Layer 14 of a small transformer language model trained on English Wikipedia (26 layers, counted from 0, width 96).
A neuron's activation on a vector x is SiLU(gate . x) times (in . x), where the dot is the dot product.
The model reads these tokens: " A" "mer" "ic" "an" " O" "ak" "s" "," " the" "n" " k" "n" "ow" "n" " as" " the" " A" "mer" "ic"

The vector x that enters this layer's MLP at each token. A number n stands for n times 0.039.
0 " A": 43 5 3 -25 3 -6 2 -51 6 58 19 -17 -4 -14 9 6 0 -41 -50 -6 23 -19 -63 14 33 13 -17 10 10 29 -28 -41 -20 -18 19 -12 -8 34 2 25 -1 50 -6 12 37 2 -17 20 -13 -25 -24 71 -23 3 -15 -43 7 -5 30 20 19 -38 -29 11 -3 45 -12 -12 2 12 14 -2 13 -17 -16 -27 -15 32 -11 -14 -9 5 38 -22 -57 16 3 18 8 51 17 -31 24 34 -20 26
1 "mer": 18 -38 -1 -45 34 48 5 -21 -10 47 -7 6 17 23 -21 12 2 28 -22 -16 8 4 -56 25 6 36 38 -1 -29 -17 14 -10 -29 3 23 8 -13 39 -21 -3 -54 47 2 -2 34 15 8 -17 -3 -35 -43 41 -7 -9 -1 -35 18 -17 6 -16 7 -2 -11 -31 3 36 -8 28 19 -3 -14 -52 38 -23 -25 -32 3 49 19 -26 -13 -3 7 -30 -46 -19 -34 11 41 26 25 -13 27 -25 -27 29
2 "ic": -11 -35 2 9 -10 31 -7 -3 -37 69 -12 6 -1 -7 -45 12 -30 -20 -48 48 -19 23 44 -38 27 -36 11 7 -2 8 -11 -17 -49 -16 32 18 -27 31 -10 33 18 -22 -22 -1 -1 25 -14 13 25 -16 -19 33 -28 1 -18 -16 -16 12 -1 -51 -33 -8 33 11 43 25 -19 -40 -16 12 15 -1 -5 17 14 -75 29 16 -28 -34 2 10 2 -21 -20 -54 10 -3 -5 -11 19 -21 14 31 15 -16
3 "an": -75 -25 -33 -24 17 35 46 -22 16 49 6 -29 -13 18 -5 1 -2 2 -53 46 21 -11 -14 -43 36 -48 24 -12 14 1 -35 -3 -5 0 -28 -1 -27 7 -19 -14 -5 23 2 -20 14 -21 -9 17 49 21 -2 55 -19 0 -23 -53 -16 -3 26 5 -6 -22 -30 -19 26 5 -5 -19 21 30 -25 0 1 -7 14 -58 -7 3 -35 12 -10 -26 -1 6 -76 0 4 -19 26 28 13 8 9 2 -6 -15
4 " O": -14 -14 -6 -33 -1 23 -21 -58 28 5 -40 -15 -43 -20 17 5 -31 -37 -25 -15 5 31 -29 10 33 5 -14 -23 28 63 0 -12 -17 -7 25 -1 1 29 3 -9 -4 41 -27 17 1 3 -10 14 9 13 -42 58 -5 9 -44 -34 -1 -5 10 40 -16 -75 -4 26 13 51 -7 5 16 11 8 15 4 21 -16 -18 -11 3 -47 -39 -2 19 -2 -26 -41 33 -6 8 30 42 19 -7 -24 19 -24 43
5 "ak": -25 -31 19 4 40 13 65 12 -14 72 22 14 -16 -13 8 22 -7 -11 -7 21 35 10 -37 -46 -1 4 -19 -15 15 0 -13 -6 23 -42 31 7 -45 -18 -11 12 2 14 -24 -16 40 15 15 42 50 8 -18 49 -35 -15 -15 -36 11 -10 9 -10 -31 2 -14 -19 -8 64 27 5 6 9 13 -43 -7 -6 -26 -70 -31 23 -55 -19 0 -5 9 -20 5 -19 -6 -18 14 1 -1 -3 7 15 15 35
6 "s": 33 -20 -12 9 20 -24 8 -2 21 50 24 1 -27 -11 -38 9 -4 -33 6 -51 12 19 2 1 3 -9 2 -1 18 3 -18 26 -10 26 3 8 13 36 -12 3 -22 -2 12 16 -13 29 -15 18 26 -5 1 35 -55 -65 -21 -53 43 1 23 -5 31 -4 -33 -2 10 48 -47 -10 14 21 42 7 -2 -11 6 -69 -21 -6 -20 14 -21 39 6 -20 -35 -45 -35 3 48 35 35 5 -32 15 28 11
7 ",": -5 38 -38 10 12 -41 42 -52 33 4 1 -35 7 1 14 -14 1 -13 -47 -24 12 -14 -17 8 20 -16 1 -8 4 44 -40 -5 29 41 10 12 -27 63 -27 15 -13 30 -16 34 3 -17 -4 7 30 11 -25 62 20 -8 -19 -18 -7 7 23 -8 16 -4 -38 -31 38 35 14 -14 -10 -14 6 10 -9 -17 -32 -69 20 10 16 31 22 12 -22 -34 -16 1 -8 -46 40 46 32 -11 1 0 14 26
8 " the": 26 -2 -27 -5 0 -33 35 -57 4 36 15 -16 3 7 -7 17 35 -26 -39 5 5 -39 -17 -9 15 -30 -5 2 50 33 -39 3 -24 12 20 7 -7 32 -23 -19 11 53 6 -30 7 -21 -22 -8 32 -40 5 35 -31 -9 -13 -22 21 33 26 -7 8 -10 -25 13 -5 7 0 -20 -17 -64 -54 24 -1 -2 29 -44 -12 48 -2 -22 -19 7 54 -35 -29 35 -23 4 40 37 13 9 12 -5 -29 10
9 "n": 47 5 -25 -7 -31 17 13 12 -7 62 -14 -27 8 55 1 41 -17 -14 -46 -18 28 -20 14 -14 13 23 -41 -25 -6 -9 9 40 15 24 -5 -21 13 29 -15 45 -16 16 -12 22 11 27 8 34 16 0 -43 95 9 -3 -28 -11 -20 13 39 -32 -4 -15 1 12 -4 39 9 9 -4 -29 21 36 -16 -10 -3 -63 -4 -5 0 -24 7 33 -22 24 -27 -26 -16 -9 28 17 18 31 -8 19 5 -22
10 " k": -10 -59 0 -33 31 28 26 -45 -6 4 1 5 -27 15 13 23 18 -14 -62 -21 25 -17 -50 -32 3 -39 -27 -9 9 -5 -21 1 -16 16 5 -17 -55 26 -6 36 25 23 23 -10 51 26 -16 20 4 1 5 56 -20 -14 -40 4 12 13 15 -8 -4 -23 -72 31 -5 19 -28 -15 -35 -35 12 -21 -14 21 -1 19 1 -1 28 -21 -8 10 26 -54 -30 11 -3 10 35 25 -2 17 -7 26 11 37
11 "n": -9 -11 -15 3 -11 -4 19 -31 -3 69 -2 -6 -9 -9 -17 36 11 5 -7 -10 19 -15 5 -11 -26 -12 10 8 6 21 32 55 41 41 5 -43 30 -6 24 32 -3 -23 -16 8 9 23 11 47 5 -11 -24 83 -6 -49 -22 -38 -15 18 31 -31 -20 -13 25 15 -23 20 -37 2 -9 -9 18 56 -17 -14 23 -29 -23 -26 18 -43 -1 31 -12 29 -30 -2 -11 -44 46 37 -9 2 -18 16 0 13
12 "ow": -26 -12 -42 34 25 -14 23 -68 -2 -3 -5 -3 11 25 -9 30 14 1 13 23 51 -45 0 -10 13 -41 -1 -30 4 1 20 3 16 3 23 -67 -37 7 0 22 -44 33 -32 2 22 40 13 11 -8 7 -31 55 0 -52 16 9 17 11 22 -17 -28 -13 -14 20 20 58 -5 27 17 1 9 54 16 -24 3 -33 3 -18 -35 -1 20 5 -19 -8 12 20 -26 -26 31 9 -10 -40 11 26 39 11
13 "n": 10 -13 -3 15 -13 3 33 2 9 64 -14 -45 9 7 8 28 -26 12 -44 -7 66 -16 13 3 -3 -44 10 -23 10 15 -21 -22 30 49 11 -8 27 34 4 7 -37 8 11 3 29 5 44 11 15 2 -33 23 -5 -17 -13 -49 27 0 36 -45 -9 -36 10 -4 18 10 17 9 -2 18 37 44 -24 -28 44 -37 -37 -17 -49 -21 3 27 -17 1 6 -1 -18 -23 18 -4 42 -54 28 9 15 -25
14 " as": 17 -3 -37 3 15 -30 16 -71 44 30 10 -6 -10 -4 5 -19 -15 -14 -53 -30 19 -5 -36 35 -6 -42 -53 6 35 16 -42 -9 -19 -14 7 8 1 28 3 5 4 -23 -17 27 17 46 -16 -27 10 27 20 38 25 10 -52 -37 -12 -1 35 -8 3 -37 -31 12 -7 40 -21 -9 22 2 -9 10 13 29 -24 -61 9 14 -6 -18 22 -4 -17 25 -46 5 -44 -22 2 43 18 2 -7 26 -22 -18
15 " the": 27 4 -12 3 -7 -36 25 -67 -7 43 7 -20 12 11 -3 30 20 -20 -37 6 6 -38 -24 3 3 -39 10 1 43 36 -54 -15 -20 14 24 7 -7 49 -25 -13 4 40 6 -22 9 -15 -20 -8 35 -35 -7 40 -30 11 -9 -9 30 32 15 -1 16 -6 -15 20 -1 15 9 -23 -15 -60 -40 29 0 -9 33 -46 -2 43 -1 -18 -4 -11 53 -28 -46 22 -34 4 35 44 4 -2 5 11 -30 5
16 " A": 28 8 -1 -35 11 6 13 -54 13 32 -2 -7 0 -27 7 -4 10 -36 -45 -11 22 15 -34 26 57 -13 -46 10 28 41 0 -27 11 -39 19 -19 -18 28 -4 13 -13 22 -10 19 9 -10 4 39 -2 -2 -25 59 1 2 -11 -50 32 0 31 42 37 -44 -65 23 4 52 8 -3 20 30 12 11 19 -15 -20 -32 -15 6 -28 -29 -22 6 23 -24 -39 9 18 14 10 44 1 -23 18 27 -3 17
17 "mer": 7 -38 2 -44 47 41 5 -16 -19 37 -7 3 15 24 -17 24 5 26 -20 -10 13 20 -33 24 -1 32 37 1 -39 -6 26 -10 -19 11 28 -6 -11 46 -7 -14 -63 33 12 7 24 19 -11 -8 -15 -28 -53 50 2 8 -17 -27 22 -17 17 -9 -4 11 -38 -12 19 47 -3 22 24 7 -7 -54 35 -27 -12 -38 -7 49 0 -22 -18 4 12 -36 -30 -25 -38 5 42 17 30 3 20 -30 -30 23
18 "ic": -14 -28 -13 8 -2 32 13 -11 -40 56 -11 12 -7 -4 -34 15 -37 -29 -60 44 -7 18 56 -42 25 -35 23 6 -16 11 -7 -23 -31 -8 41 9 -9 36 -9 35 9 -10 -22 24 5 31 -2 12 40 -25 -15 26 -29 -4 -21 -9 -9 19 5 -47 -41 -19 28 16 31 29 -18 -56 -28 5 24 -1 -7 30 17 -67 33 16 -27 -29 -6 6 1 -17 -15 -36 4 -12 2 -6 12 -29 -3 27 15 -10

Each question shows the input weights of one neuron of the MLP. A number n stands for n times 0.0076.

n245 gate: -4 5 -30 9 -1 -19 -18 29 0 1 3 -21 1 -19 3 29 17 21 20 1 -16 1 -1 37 -25 -1 9 20 -15 -20 38 -14 -30 -20 -5 -25 -21 15 21 15 6 15 5 15 -54 32 25 0 -22 5 -13 -20 -9 26 5 1 -18 33 -20 -6 17 -54 12 -22 -5 26 34 -36 -13 -21 -35 4 3 -14 26 -33 -32 6 19 1 -35 -10 39 3 -26 18 -20 -54 22 -11 7 22 10 27 15 -10
n245 in: -18 -1 -3 26 4 -46 -5 -25 33 11 -21 11 6 -12 9 26 -7 16 1 -10 -18 17 -22 -39 -52 -2 -9 -1 -25 -8 -25 -5 -13 1 8 -16 5 -24 -1 31 41 6 14 7 4 -2 -10 -55 -27 -25 -21 -36 16 40 -3 3 1 -13 19 5 49 5 -25 14 -6 2 -5 -3 37 -36 -1 27 22 12 5 -7 12 -4 -3 -6 -20 15 22 23 8 3 11 21 -16 23 35 -12 -2 18 -8 -17
On which three tokens does it fire most, strongest first? 15 " the", 8 " the", 5 "ak"

n247 gate: 13 -13 -41 -17 -45 -8 8 -19 -12 3 9 -7 -17 14 -14 -64 11 3 -15 47 -21 11 -41 -1 23 -16 1 10 25 -3 -25 32 -7 7 0 5 4 -1 10 23 -38 -3 5 -3 6 6 8 -16 -37 -10 -23 -26 -4 -12 37 7 26 26 -14 28 -26 -11 18 36 3 -30 -42 20 -34 -6 14 16 11 48 40 13 -59 1 11 9 -9 -28 -27 11 36 -18 -1 10 14 -44 18 17 8 28 51 -9
n247 in: -3 -23 30 13 -24 -15 -9 -3 -11 31 9 19 -12 -22 16 1 -22 -6 10 -20 -1 -21 40 11 39 -17 -35 -7 -34 10 8 18 -27 -8 17 -39 30 -7 -11 -32 43 -1 24 -45 -13 11 36 4 2 25 -31 1 2 -26 0 -3 -38 -22 45 -21 14 7 -12 29 25 4 46 -1 -14 -28 20 22 15 -3 -11 12 16 -18 -54 -33 42 9 -7 24 4 -14 -11 -17 16 32 59 -1 8 -36 1 16
On which three tokens does it fire most, strongest first? 12 "ow", 13 "n", 2 "ic"

n220 gate: 12 30 28 12 -4 -12 -37 20 5 -20 -22 -16 -7 -4 -26 -18 16 32 -12 8 -1 9 2 21 -8 -15 -5 38 -1 -9 38 13 -32 -5 51 -20 20 -11 -50 -17 2 -31 -24 31 -7 -9 -10 14 8 2 25 42 7 19 34 -34 20 13 1 32 -25 20 6 -11 16 -39 -3 -14 -34 23 -3 22 18 -30 12 -1 36 -1 -24 -16 20 43 8 -39 1 22 9 -12 -36 -15 18 33 -7 16 26 -31
n220 in: -27 -11 -29 -38 15 9 -48 -37 -9 -6 -11 -68 -10 -28 -14 -49 20 -20 -20 7 -4 21 9 -12 -4 -11 -14 4 28 -2 11 25 10 -14 13 -9 25 -19 -69 42 -51 9 -9 18 38 22 -24 9 8 17 19 25 9 12 29 23 -4 50 -25 -36 -31 -1 19 4 -6 -4 20 -11 -10 -3 -5 6 27 3 -17 7 -5 -22 -26 -3 7 9 -22 9 4 64 36 -35 -5 18 44 26 -2 1 14 -47
Which token does this neuron like most? 2 "ic"

n182 gate: 36 13 20 10 23 15 5 36 7 -48 16 -12 22 35 -2 1 1 35 26 -20 24 -10 4 31 22 -1 -17 -11 6 -8 -4 13 15 4 -27 9 -12 -21 14 -28 -12 -5 -6 5 15 -7 16 -5 -27 -4 -39 5 -41 14 29 -28 -9 22 -30 -3 40 35 -11 20 24 34 -16 -22 -6 19 -11 24 27 -7 11 3 -13 26 -21 -1 28 -27 26 -6 5 11 -17 15 13 5 23 44 11 -5 -9 -18
n182 in: 26 -29 -14 28 -11 16 -21 14 -6 17 -17 -7 23 8 12 -24 -1 10 -29 -5 -1 -49 24 -1 22 -22 -30 -28 -1 -19 4 -14 3 12 -29 37 30 -11 10 -18 -50 -9 22 -6 7 -10 8 -27 26 -4 18 29 -7 -29 58 4 41 -1 8 20 7 10 -18 -20 -7 29 34 19 -4 4 -30 1 7 -17 -10 -20 -37 -4 -22 -5 23 -20 -2 -35 3 -5 -7 17 -6 -36 -13 -37 5 -34 18 4
Which token does this neuron like most? 17 "mer"

n59 gate: 1 -15 -31 0 -55 -14 14 -24 7 -5 11 -2 -15 -3 22 9 -5 -2 3 25 12 -9 -18 -22 -29 -6 29 5 9 -29 24 -17 8 18 -27 -2 9 -4 30 -24 -15 19 35 -1 -2 -16 31 0 4 5 18 -15 15 11 -20 -8 3 -39 -27 -1 51 -10 -16 7 16 19 2 -18 24 -11 -9 42 20 27 -4 0 13 -44 33 -2 15 -47 14 -16 -42 4 8 20 4 1 -17 -21 8 17 -14 23
n59 in: 32 40 3 -4 4 13 -23 24 -26 24 -24 -19 5 -2 16 23 42 -35 -6 29 10 -8 -1 -22 -13 2 12 -19 7 1 1 -8 0 -20 7 -20 13 -1 10 12 3 20 18 1 -43 -5 30 1 5 16 -8 11 1 41 -24 24 -29 35 -48 -10 46 -11 -27 6 -36 -4 11 -22 -19 -20 29 11 17 -1 43 -10 -3 16 -5 13 -16 -14 -7 -4 -5 1 -11 14 -12 11 20 -23 -9 9 -1 39
Which token does this neuron like most? 15 " the"

n129 gate: -11 16 17 -14 -23 -24 -14 12 17 -20 11 -32 -6 24 28 9 0 4 -9 21 29 -21 23 -26 -12 8 17 -6 2 18 6 27 25 -20 5 -45 15 -8 4 -5 -8 1 6 -23 41 -7 14 22 -38 -8 16 -14 -57 56 7 6 -24 -2 25 11 -17 31 -14 -9 -35 12 9 -13 15 27 50 -18 -22 27 -11 7 -18 7 -22 -17 9 -16 -38 7 43 -27 -5 7 -14 -7 35 26 -5 -22 12 6
n129 in: 20 -7 15 -29 -6 -8 -31 -24 -25 15 -21 -40 13 -27 -14 25 1 26 25 -12 -46 21 45 -2 -15 13 15 8 26 -31 -18 10 -30 -27 1 -8 17 10 -23 -9 -31 -1 36 -14 20 -8 17 -22 -37 -16 -24 14 -23 11 -1 -11 -5 13 40 9 6 18 -27 -6 -8 12 -15 -11 -8 -3 33 -11 -5 -7 -27 -33 -32 -14 -12 -21 8 -7 -10 -18 -3 -21 26 -31 -9 -2 23 7 34 1 4 -13
On which token does it fire most, and how strongly? 13 "n", at about 1

n1 gate: -61 11 -11 -18 6 8 -32 38 -2 -43 15 41 -15 8 11 1 -30 12 -1 -20 -60 8 -18 6 8 12 -41 32 -6 17 -16 -9 -3 -20 -20 -14 26 10 -34 -16 -46 -29 21 13 -8 -4 -10 16 3 7 -31 37 5 -11 -12 -45 -18 3 14 -25 16 -17 19 16 1 12 17 44 -13 -17 -23 24 -3 20 27 26 19 -8 -17 2 -6 -11 -5 -14 -15 -18 -13 -9 1 -8 -13 -11 4 -12 -19 -16
n1 in: -55 31 3 15 -3 -4 -22 27 13 -11 -3 14 -18 -5 -32 -15 17 37 27 -18 25 -3 -8 -8 19 7 4 -9 -1 23 -20 -6 14 -4 26 5 14 18 27 -5 -3 3 -29 -6 22 3 0 11 25 14 -25 6 -14 -6 -5 -39 -7 -11 -12 8 -8 -4 14 3 -79 26 19 16 10 -38 41 12 16 26 62 3 -8 8 17 36 -2 -15 5 -2 -11 1 38 4 8 -28 -21 33 16 13 -19 8
Which token does this neuron like most? 4 " O"

n238 gate: 20 14 11 15 -12 -19 11 -4 12 28 19 9 -23 -29 34 -18 3 -31 -24 -16 30 19 -1 12 31 19 -6 -29 25 -26 8 2 -8 -10 21 -8 5 -13 -1 -1 -25 22 15 12 29 -3 -14 -13 49 -27 17 35 33 28 63 -16 -33 -32 14 -5 23 7 -17 47 19 -6 20 1 -15 -14 30 20 8 -24 10 -1 31 0 11 47 27 44 16 -17 25 1 -2 23 -18 -22 10 8 -15 -11 27 16
n238 in: -23 -2 -14 1 17 -31 -39 17 -2 7 83 -11 10 -12 4 -27 16 17 -46 -10 -12 17 -24 26 -12 -2 17 -4 -6 21 9 24 42 28 18 4 -23 27 -27 23 -11 -11 4 -5 -4 4 24 -21 -8 -29 15 -1 13 -20 14 -9 18 10 3 28 2 -33 5 1 -20 2 -12 -25 -8 -6 17 -4 -8 -4 27 28 2 11 -41 -2 -27 26 -14 -8 14 1 -17 -4 -59 0 -22 26 19 24 11 -30
Which token does this neuron like most? 16 " A"

n190 gate: 19 40 7 9 -26 2 -18 -5 -14 14 11 46 -36 -7 4 -5 -5 -14 -13 29 -19 26 -32 -14 4 17 5 12 -16 -25 -21 2 11 11 18 -44 38 -10 17 1 25 -2 -7 23 39 -2 -18 17 12 25 -33 52 7 26 -26 14 8 -25 6 -10 -7 31 32 -19 2 -14 34 -44 -21 -32 27 -33 13 -7 20 30 -16 -27 8 -19 -8 -15 -8 -17 17 8 1 18 1 12 -12 17 2 -15 -14 -10
n190 in: 6 -11 -30 26 21 -9 -11 1 15 4 -19 20 28 -19 -21 9 -13 40 23 21 -2 -34 -13 -4 -14 -12 3 -4 -6 -10 34 -24 -30 -3 15 -11 -20 6 15 -20 25 35 8 -14 1 -39 -17 12 33 -8 -10 -7 -30 23 -4 38 31 -27 -15 24 -14 -14 -11 -18 -1 -1 8 34 9 30 14 -15 13 -13 42 -44 -26 11 -35 49 11 -16 -38 3 -23 26 14 -9 14 -26 14 25 -6 8 -7 31
On which two tokens does it fire most, strongest first? 5 "ak", 14 " as"